Layer 4 of a small transformer language model trained on English Wikipedia (8 layers, counted from 0, width 128).
A neuron's activation on a vector x is ReLU(gate . x + bias) times (in . x + bias), where the dot is the dot product.
The model reads these tokens: " current" " appear" "ance" " that" " he" " was" " ca" "pt" "ur" "ed" " the"

The vector x that enters this layer's MLP at each token. A number n stands for n times 0.031.
0 " current": -24 60 13 -43 -28 -24 16 -36 10 9 -33 23 -18 -14 -23 -24 -40 9 23 30 25 1 64 -27 11 11 0 38 -34 40 19 -46 -30 18 39 50 -17 0 20 12 -2 -16 -52 69 -35 21 -42 25 7 -54 49 -24 24 11 25 13 -9 16 7 24 -17 -1 82 -28 11 -11 30 16 -41 -30 -19 33 17 24 -17 13 -32 53 -29 10 40 -5 -14 14 -48 -12 -66 16 -45 9 4 -11 19 9 -17 -33 -27 22 48 -19 -22 10 24 11 -14 46 -63 15 27 16 35 -7 -25 -68 -7 -45 -21 35 -14 9 -3 -11 -6 -48 2 -43 57 23
1 " appear": 26 -18 -11 -62 16 -29 -11 -69 15 37 -12 19 29 -6 -15 -56 -34 62 7 49 39 -48 32 -23 42 -32 5 18 -2 20 -32 -31 -3 44 27 24 9 -17 1 36 48 46 -28 23 9 31 1 -5 9 -7 -14 -13 20 27 -9 28 -27 36 1 -3 14 19 80 10 -14 27 46 22 10 -17 -10 -3 -19 -24 19 -7 -45 49 -39 -1 -2 1 -51 48 -48 -50 11 7 -32 -6 -27 14 25 19 -37 -36 1 -25 1 -11 -64 22 33 -28 18 39 -51 35 24 35 29 18 -25 -35 -29 -40 -10 -6 20 12 14 36 -48 -14 -46 -57 -5 -14
2 "ance": -30 10 -45 -18 -25 -52 -21 -67 27 5 4 33 13 -18 -30 -31 -36 36 36 11 17 2 36 14 9 -30 -15 56 -2 36 32 -29 -35 26 23 16 6 8 5 18 28 12 -6 71 -67 -7 -7 -40 -34 -17 20 -20 -21 45 11 42 -12 -2 -13 36 -19 -1 35 20 41 9 64 -1 5 -3 5 6 -32 -33 36 0 -9 31 16 -3 -7 -46 -12 34 -50 -39 -25 -37 36 1 -26 -17 28 20 -10 -34 -12 -9 -10 7 -60 -12 21 2 16 64 -49 12 56 47 20 17 -9 -72 -2 -24 1 2 27 28 15 52 -35 21 -41 -72 -18 11
3 " that": -25 2 -50 -14 -22 -18 -31 -30 66 51 -8 42 24 8 20 -27 -39 -29 42 22 6 -3 21 13 8 -10 46 11 49 49 32 -21 -15 37 11 37 -3 -19 10 3 -9 21 -38 25 -29 29 -51 7 -42 -37 25 -24 -6 -10 57 18 14 32 16 2 -40 14 69 -29 -27 -7 52 -6 -30 -19 -20 28 -40 17 31 2 -18 44 -28 -7 50 -8 -3 -9 -28 -50 -19 -1 -34 33 -32 -5 12 8 18 -46 -16 28 -31 -27 -40 2 14 40 5 56 -56 51 43 14 7 12 12 -50 -2 -60 12 -19 -10 24 18 16 -46 -54 -60 -21 6 9
4 " he": -39 -18 -51 -16 -1 1 -19 -39 12 42 -20 23 56 -11 -21 -35 14 -5 40 -11 2 -45 33 18 -15 -14 31 40 26 42 40 -24 -16 37 45 -8 -4 6 29 6 1 58 -12 7 -53 56 -28 20 -14 3 2 7 10 13 0 -7 16 31 6 2 -11 36 58 -21 5 16 53 -49 -50 -52 24 18 -33 1 29 -30 -28 49 -50 -3 38 -3 -2 3 -18 -42 -13 9 -32 -12 26 -4 -9 -9 -13 -46 -5 0 6 23 -60 17 25 68 14 29 -47 18 27 28 47 -19 -7 -89 -9 -41 9 3 -45 56 2 2 -6 -34 -47 -33 14 -32
5 " was": -8 -17 -29 -38 -10 25 -56 -56 10 31 2 18 33 -17 -23 -41 -35 21 3 22 -35 -59 14 -10 17 -36 26 54 49 28 41 -5 -62 7 51 11 -10 -26 29 17 8 45 -34 -6 19 5 -22 35 -27 12 4 -33 10 16 -12 3 -4 35 11 8 -3 14 82 -18 -20 46 36 -37 17 -26 -21 24 -29 -23 41 -19 -27 65 -54 -10 6 12 -14 3 -3 -45 4 35 -16 19 -28 7 37 15 -31 -24 -1 1 27 23 -47 -6 46 77 42 -1 -27 13 21 12 39 17 -46 -73 -40 -19 7 16 -24 17 19 12 -55 -5 -22 -37 -14 -7
6 " ca": 5 40 -56 -40 0 41 -28 -74 -19 22 5 14 56 -20 -28 -48 -13 -10 58 -3 -33 -15 33 -6 -6 -24 24 14 18 -35 23 -9 -70 13 21 -15 22 7 45 -24 -33 49 -6 42 -17 5 -42 56 -23 -24 -29 0 2 22 -22 -15 1 26 -1 22 -38 7 77 -1 -44 42 46 -16 -45 1 19 10 -2 -20 62 2 -43 60 -11 -19 47 -5 -15 5 42 -12 21 6 -18 -6 4 21 -29 12 29 -45 -5 -3 7 -13 -29 0 12 58 53 -16 -21 -24 17 9 26 -22 -28 -38 -35 5 19 -12 1 75 15 16 -22 -48 -16 -28 11 -18
7 "pt": 37 -11 -29 -48 -39 2 -27 -36 21 -3 14 25 46 -26 -33 -35 -13 6 24 -7 -28 -4 7 -29 -12 -28 10 34 19 6 -18 -37 -53 55 3 -18 13 11 -11 26 -23 59 -11 54 18 17 -13 64 17 -5 -17 -50 -49 24 36 -31 -5 62 44 14 -17 -8 95 42 -36 -5 -3 -19 2 4 -11 27 23 -3 -5 -65 -28 33 -37 11 30 -13 -51 -18 42 -21 21 12 -37 30 3 18 -15 50 23 -29 17 26 -49 18 -6 1 12 5 32 15 -58 -33 25 -14 21 -7 -44 -31 -48 27 -12 22 6 37 -18 36 51 -33 -47 -12 -2 18
8 "ur": 15 6 -60 -38 2 -17 -19 -51 -1 22 62 34 52 -22 -46 -40 -1 -4 29 26 1 20 43 -17 -29 -25 7 24 -5 16 -21 -66 -9 41 1 11 -9 -3 -8 -10 10 53 31 55 16 -26 -18 -12 -36 12 -1 -31 -3 11 13 20 -19 75 14 28 -21 -20 43 22 -24 -22 44 29 1 5 -54 23 3 6 -37 -10 -2 68 -27 -32 35 -7 -29 12 10 -42 3 6 22 -11 11 22 -16 23 -26 -19 26 -14 15 -63 -28 -37 -5 -9 -5 18 -9 -29 79 29 2 -28 -14 -46 -3 14 47 24 39 -5 32 34 -22 -17 -52 -83 52 -21
9 "ed": 11 -9 -8 -42 -51 -11 -23 -80 18 29 11 46 18 -2 -8 -24 -34 36 8 45 -5 -15 12 32 -23 -25 38 44 26 -17 51 -46 -50 18 3 -1 -36 15 -10 39 23 29 11 62 2 -13 2 18 -15 -38 -1 -61 -3 21 25 -11 -6 43 11 0 -33 -3 77 38 -41 -3 30 -8 -12 -12 -55 38 5 -6 22 -43 -2 27 -28 6 65 -18 -35 20 -15 -20 -6 -9 -43 30 -20 29 42 25 -24 -22 -10 -1 -32 8 -2 -7 19 48 5 6 -34 -19 38 28 47 -9 -31 -57 -28 10 24 -12 21 36 14 42 -32 -42 -3 -76 -26 -3
10 " the": 14 20 -50 -6 26 1 -24 -76 36 27 -34 49 23 -45 -10 -34 -35 -15 35 6 -6 -3 19 -72 -18 24 24 10 39 6 54 -27 -26 35 19 -32 -7 -18 35 -42 -33 31 -18 45 -62 31 8 30 -30 -31 16 -29 6 24 23 -14 20 59 -6 4 -9 11 59 27 -6 5 44 -34 -14 -23 -27 12 -24 26 -13 12 -8 41 -17 -29 19 8 -2 27 -4 -19 -29 53 -9 24 -36 12 16 28 -17 -13 -10 9 -17 -39 -43 0 -4 92 26 28 -39 37 10 7 34 -19 -28 -72 -6 -30 30 20 3 31 5 14 -46 -19 -5 -64 1 -3

Each question shows the input weights of one neuron of the MLP. A number n stands for n times 0.0069.

n281 gate (bias -0.028): -14 -6 4 4 10 -30 -8 34 19 -9 1 5 -6 -31 -30 3 -2 -44 -9 -9 -5 2 -12 2 -6 -16 -7 1 -10 -25 1 -37 18 -23 -5 -8 17 12 20 -2 -15 -5 -16 -22 2 14 -9 16 9 26 7 -17 28 36 -13 -4 33 -20 -38 41 2 -2 -14 5 -26 9 -5 -55 1 11 13 -21 18 10 -4 43 -9 65 -19 -16 11 -1 -4 -7 -5 -7 27 24 54 -10 -6 -5 18 -19 4 1 -38 -26 -10 36 5 -10 11 20 7 -14 8 -16 18 -2 16 -27 25 11 8 -36 41 -2 -30 -9 1 12 30 -33 2 43 -9 -18
n281 in (bias 0.011): -17 27 -31 -28 27 5 -2 14 -62 10 23 4 14 24 -8 5 3 -24 8 25 -39 19 23 4 -19 23 -10 33 7 11 4 31 20 -19 40 4 -31 25 34 26 -12 -16 -17 10 -17 -11 14 1 -17 -7 10 -4 -1 7 13 -8 12 -15 -31 12 -56 52 -41 -2 -13 -32 11 -20 8 24 21 15 -27 4 2 16 -30 6 -20 43 -9 26 -30 -1 11 -31 -8 11 -18 31 -12 -3 -8 -13 18 -13 -31 -13 -3 -12 20 -17 9 -8 -19 1 -1 25 -8 14 -1 -9 -1 5 12 11 -16 -5 -32 7 -27 25 8 11 -21 48 22 -23
On which token does it fire most, and how strongly? 4 " he", at about 1.9

n103 gate (bias -0.022): 6 12 -18 15 6 -28 -1 2 -1 -31 1 -16 -2 19 -10 11 -16 -14 28 52 29 46 -33 -43 -3 -33 25 11 -24 2 11 -18 -8 -1 26 10 4 34 0 21 3 10 23 6 -39 -4 -1 -17 -19 -6 2 44 -21 2 -7 -30 9 -22 16 9 28 -16 -19 7 3 -22 18 -10 16 -23 -12 -14 -9 -1 -14 8 -1 -16 3 -7 12 -17 -25 10 23 14 32 -13 -15 29 -37 -12 7 12 -16 -16 -7 -2 -6 -36 48 19 -3 -17 -28 4 25 -7 8 2 -40 7 -6 -15 -26 22 -18 11 10 36 17 -1 13 11 -6 18 18 -15
n103 in (bias 0.015): 16 -6 28 -12 -39 0 7 -39 6 -4 -22 -22 -30 -13 -5 7 38 -1 -28 4 -3 -11 6 20 -15 28 -1 11 10 -3 14 1 6 -21 -18 33 21 -36 -27 -23 0 16 17 -1 -32 -6 -4 5 -30 3 8 -9 14 -21 2 22 23 -13 0 -9 -18 13 24 -25 27 11 -27 -2 5 6 -20 -37 2 4 24 -12 18 -33 -6 -7 -11 -8 -45 17 4 -28 -33 -26 33 -4 15 2 2 22 -30 -2 28 -17 42 28 -19 -30 -7 -1 7 9 -6 33 -8 52 16 -9 -15 -14 21 -32 9 26 43 18 1 -4 -32 7 -13 27 -7 25
On which token does it fire most, and how strongly? 2 "ance", at about 2.3

n210 gate (bias -0.025): -28 -8 -28 -14 18 20 4 7 -17 -4 -16 -4 5 -10 -1 10 -22 16 9 -43 -9 12 -12 -19 32 9 -8 18 -22 -16 -9 -23 -17 18 -1 -29 3 50 8 -25 0 29 -12 3 -14 7 -13 -28 11 -13 -15 -6 -18 -6 -8 26 21 4 11 4 2 48 4 -6 -38 1 -26 28 36 48 -30 18 -27 -4 -8 54 -3 -18 -16 3 10 -2 6 -40 -7 -15 -1 -21 -10 11 18 19 -13 1 17 -11 17 13 42 -15 9 9 4 7 -16 -19 -7 5 -4 19 28 -31 7 -3 1 35 -3 15 -33 22 28 -33 -6 10 -33 62 38 -30
n210 in (bias -0.003): -27 20 8 -16 4 24 6 35 -4 -8 1 8 16 11 25 -27 -24 17 42 -18 -17 -4 -4 -2 -14 -5 -11 7 -20 -21 29 2 19 -4 39 -3 19 -8 -31 14 -8 21 35 8 -27 3 -16 30 -4 7 -27 20 -39 -7 -21 12 -35 -7 -12 2 7 1 -13 4 -17 9 -14 -34 -38 -9 12 -9 7 -20 -1 9 28 29 -32 29 15 5 31 15 10 10 5 7 3 4 9 13 -38 34 -39 -39 7 -4 -32 -1 -15 -31 30 38 4 8 8 -19 -25 -31 23 -13 14 -8 -10 23 33 4 35 -18 -21 -31 6 28 7 4 -1 7
Its three highest activations, in order, are on tokens 6 " ca", 4 " he", 7 "pt"

n319 gate (bias -0.014): 22 -6 -13 -3 11 8 -3 -1 -1 24 7 6 34 30 3 -8 -5 -15 1 -10 5 31 46 25 -26 8 24 4 29 11 26 -4 -11 -8 14 3 -44 27 -12 -3 23 -9 19 1 6 36 7 -11 5 -33 -23 23 -23 -4 25 6 -25 -20 21 5 26 7 -4 4 -22 -4 -18 -21 1 -5 -25 -23 15 -31 6 -19 34 -2 8 -5 19 9 29 7 -38 21 -34 -40 -18 -4 -11 -9 -8 6 20 23 2 32 -3 -7 12 -13 -32 26 14 9 32 -11 -4 9 15 -17 -7 33 -11 -19 -35 -8 4 -10 -13 16 3 -21 -9 -32 -33 -50
n319 in (bias 0.003): 1 -35 -13 8 -6 16 32 -8 -4 29 9 -5 8 12 4 -44 -15 3 -16 -12 -13 14 5 -15 8 -23 -2 18 -16 19 -2 -23 -35 21 -38 13 -11 3 -16 -7 -28 -2 32 3 -6 -8 9 34 22 -37 -5 -28 8 14 17 33 -7 -30 19 -24 -20 5 -5 13 19 1 6 6 -2 17 25 12 24 -19 -6 0 -30 -21 -15 6 45 -29 -13 17 20 -15 16 6 5 14 10 30 -19 8 -6 6 -2 -28 -6 0 3 -21 19 5 -11 -47 -12 -30 -10 -5 -5 44 -26 38 1 -2 9 10 11 -13 29 1 -15 13 -4 11 -31 36
On which token does it fire most, and how strongly? 9 "ed", at about 5.5

n161 gate (bias -0.006): 13 19 6 10 22 50 -3 -33 -4 -22 -25 41 13 -8 2 21 -14 -2 -42 8 10 -23 -6 16 16 17 -2 25 13 -4 8 -9 -7 1 23 -6 5 -24 -20 21 -27 -23 3 1 -42 -46 13 13 13 -7 13 -22 -2 11 54 33 -15 20 27 -26 13 -14 -24 -31 25 -12 -52 -5 30 31 -10 -19 -1 7 -1 4 -46 12 18 11 14 3 -7 1 24 1 18 -10 3 -10 -16 -9 7 10 23 17 -9 -15 20 8 4 -24 -38 -2 14 -21 7 -40 35 2 -2 8 -5 -7 -6 -5 -7 -13 5 -4 4 -21 20 -5 6 -16 -8 4
n161 in (bias -0.004): 21 -19 0 27 -24 -24 23 -41 7 11 -31 24 -8 -10 43 -25 -27 -13 -52 -24 -21 -28 2 21 9 -28 -6 5 2 -23 23 -47 -5 1 17 26 -21 36 -16 -15 22 11 -19 23 26 -24 13 16 -1 -20 52 -19 8 9 -2 3 -5 -28 -12 -13 -26 -20 21 -15 10 3 10 13 -2 -20 21 5 15 -17 -5 -24 17 19 -4 22 5 11 -25 13 20 28 -18 -14 9 22 -18 18 1 19 -26 24 13 18 27 -11 0 -14 26 19 0 23 10 5 -15 -19 16 7 -15 24 14 13 -11 -2 -32 -2 14 -11 13 14 1 -15 13 -18
On which two tokens does it fire most, strongest first? 9 "ed", 7 "pt"

n127 gate (bias -0.011): -6 26 20 4 16 9 -15 -9 -14 3 -5 -9 17 -16 34 -3 -19 8 -18 41 -37 1 9 -8 -6 -36 12 -48 5 -23 -9 -35 -48 5 13 14 26 2 -1 -18 -23 -2 15 -54 35 -15 1 12 16 -22 -19 9 15 -2 -20 16 -1 -24 -24 0 5 37 -8 -17 28 -8 -11 3 24 -10 -31 -1 20 31 9 1 -41 50 22 -13 -25 64 27 19 -32 -8 -3 -25 1 -16 -26 5 -37 -33 10 8 2 9 -11 5 -11 -5 14 33 -3 3 31 7 22 3 18 33 56 21 -3 -21 -34 1 6 4 20 23 -36 -9 -36 15 -5 15
n127 in (bias 0.018): -1 38 25 -13 19 3 2 36 13 8 -31 32 0 17 -27 7 3 -5 -11 19 44 13 1 -7 3 -23 -5 -46 34 -28 -1 7 -22 -11 11 -5 15 -3 -1 4 1 5 -4 -10 -2 33 -9 -6 -21 -27 -21 -35 25 23 -36 -5 19 2 2 2 -18 -5 -12 2 11 -2 -24 -28 -14 -23 4 -2 -9 -26 11 9 -22 43 -36 7 -31 -32 -2 18 -10 1 35 6 -2 -18 6 23 -21 -23 -12 -5 -42 27 13 14 34 6 -15 -1 0 -1 34 -7 -5 -10 2 -2 5 -32 -5 53 8 -8 -39 56 40 -22 12 31 15 11 29 -1
On which token does it fire most? 6 " ca"

n252 gate (bias -0.013): -36 19 -29 25 -26 29 -12 48 19 -4 21 5 35 36 -38 -3 21 -1 -13 3 -34 15 16 -9 -11 -10 -19 -8 33 -44 -21 -6 -15 -22 15 23 -33 19 9 -12 -21 2 1 -5 -36 21 36 2 -31 -19 19 -1 -8 20 2 -16 15 3 4 -5 -9 27 -6 -41 -10 -15 -16 -23 7 15 12 12 20 16 -4 16 -33 -23 -19 3 10 -3 -16 -20 7 6 23 -6 -36 -49 14 5 -32 3 9 28 -11 16 -11 -13 27 11 21 2 11 12 8 -24 -5 -4 16 -25 20 22 -14 -10 19 6 15 -31 -31 -9 -28 54 21 19 22 12
n252 in (bias 0.005): -4 25 -11 25 -2 3 -6 5 7 3 -19 -13 26 52 34 6 44 11 -8 11 -32 -12 4 -4 1 -37 -19 18 -15 -29 -25 -13 35 -13 -1 -7 13 -18 9 -31 -17 5 12 -7 -17 30 -22 -6 -22 -32 13 -27 25 8 7 20 -19 2 -22 -21 4 16 -18 6 -4 16 6 -19 -28 -8 -40 35 -11 33 10 47 -21 2 2 -3 -17 -21 -37 -1 16 30 16 -13 30 -6 36 17 -19 -6 -12 11 -33 -27 -1 -26 48 -18 26 -7 28 -12 7 12 20 40 14 -28 21 -8 28 -7 5 5 -3 -19 14 12 -32 -1 20 20 -1 -20
On which token does it fire most? 6 " ca"

n223 gate (bias -0.024): -11 21 -7 -2 27 -5 25 -6 -11 -27 -13 12 -29 46 -23 14 -4 -6 7 -34 12 -4 0 4 -22 30 -18 -1 -18 1 -27 -12 -40 15 -29 -9 6 20 8 10 -27 -24 -20 -12 -4 -26 21 -21 -11 -7 10 -6 54 6 16 2 -23 -16 24 16 39 -2 16 30 3 -6 -19 5 -9 -23 5 17 -3 -19 -22 -2 -14 -39 28 -14 -9 -17 11 5 9 -5 55 -7 -36 31 -8 8 -13 29 -21 17 54 -5 -12 -47 -4 51 13 29 11 -3 -13 -14 0 3 -2 -44 2 21 25 12 -10 11 -21 32 17 -36 5 -13 17 -21 28 49
n223 in (bias -0.001): 25 12 5 -32 -30 -18 1 23 -8 -18 17 -16 26 19 32 -1 -31 17 -29 10 -21 -8 -1 -8 25 -21 25 -34 20 19 -14 17 35 2 -5 -24 -27 31 45 -23 -23 44 20 19 -3 41 -14 25 2 -30 23 11 5 13 1 -7 -52 8 -20 32 0 45 26 -7 -19 -4 -19 -2 -5 -20 -4 -16 25 -13 -29 -20 5 -18 -2 -9 2 10 -25 3 37 -22 -29 7 12 -3 1 -22 24 9 5 -20 23 -5 -17 34 25 -7 31 -17 13 4 6 40 -28 -26 -5 21 4 -6 12 -42 -18 -1 10 19 -12 -27 -47 22 23 30 -17 -6
Its three highest activations, in order, are on tokens 0 " current", 10 " the", 7 "pt"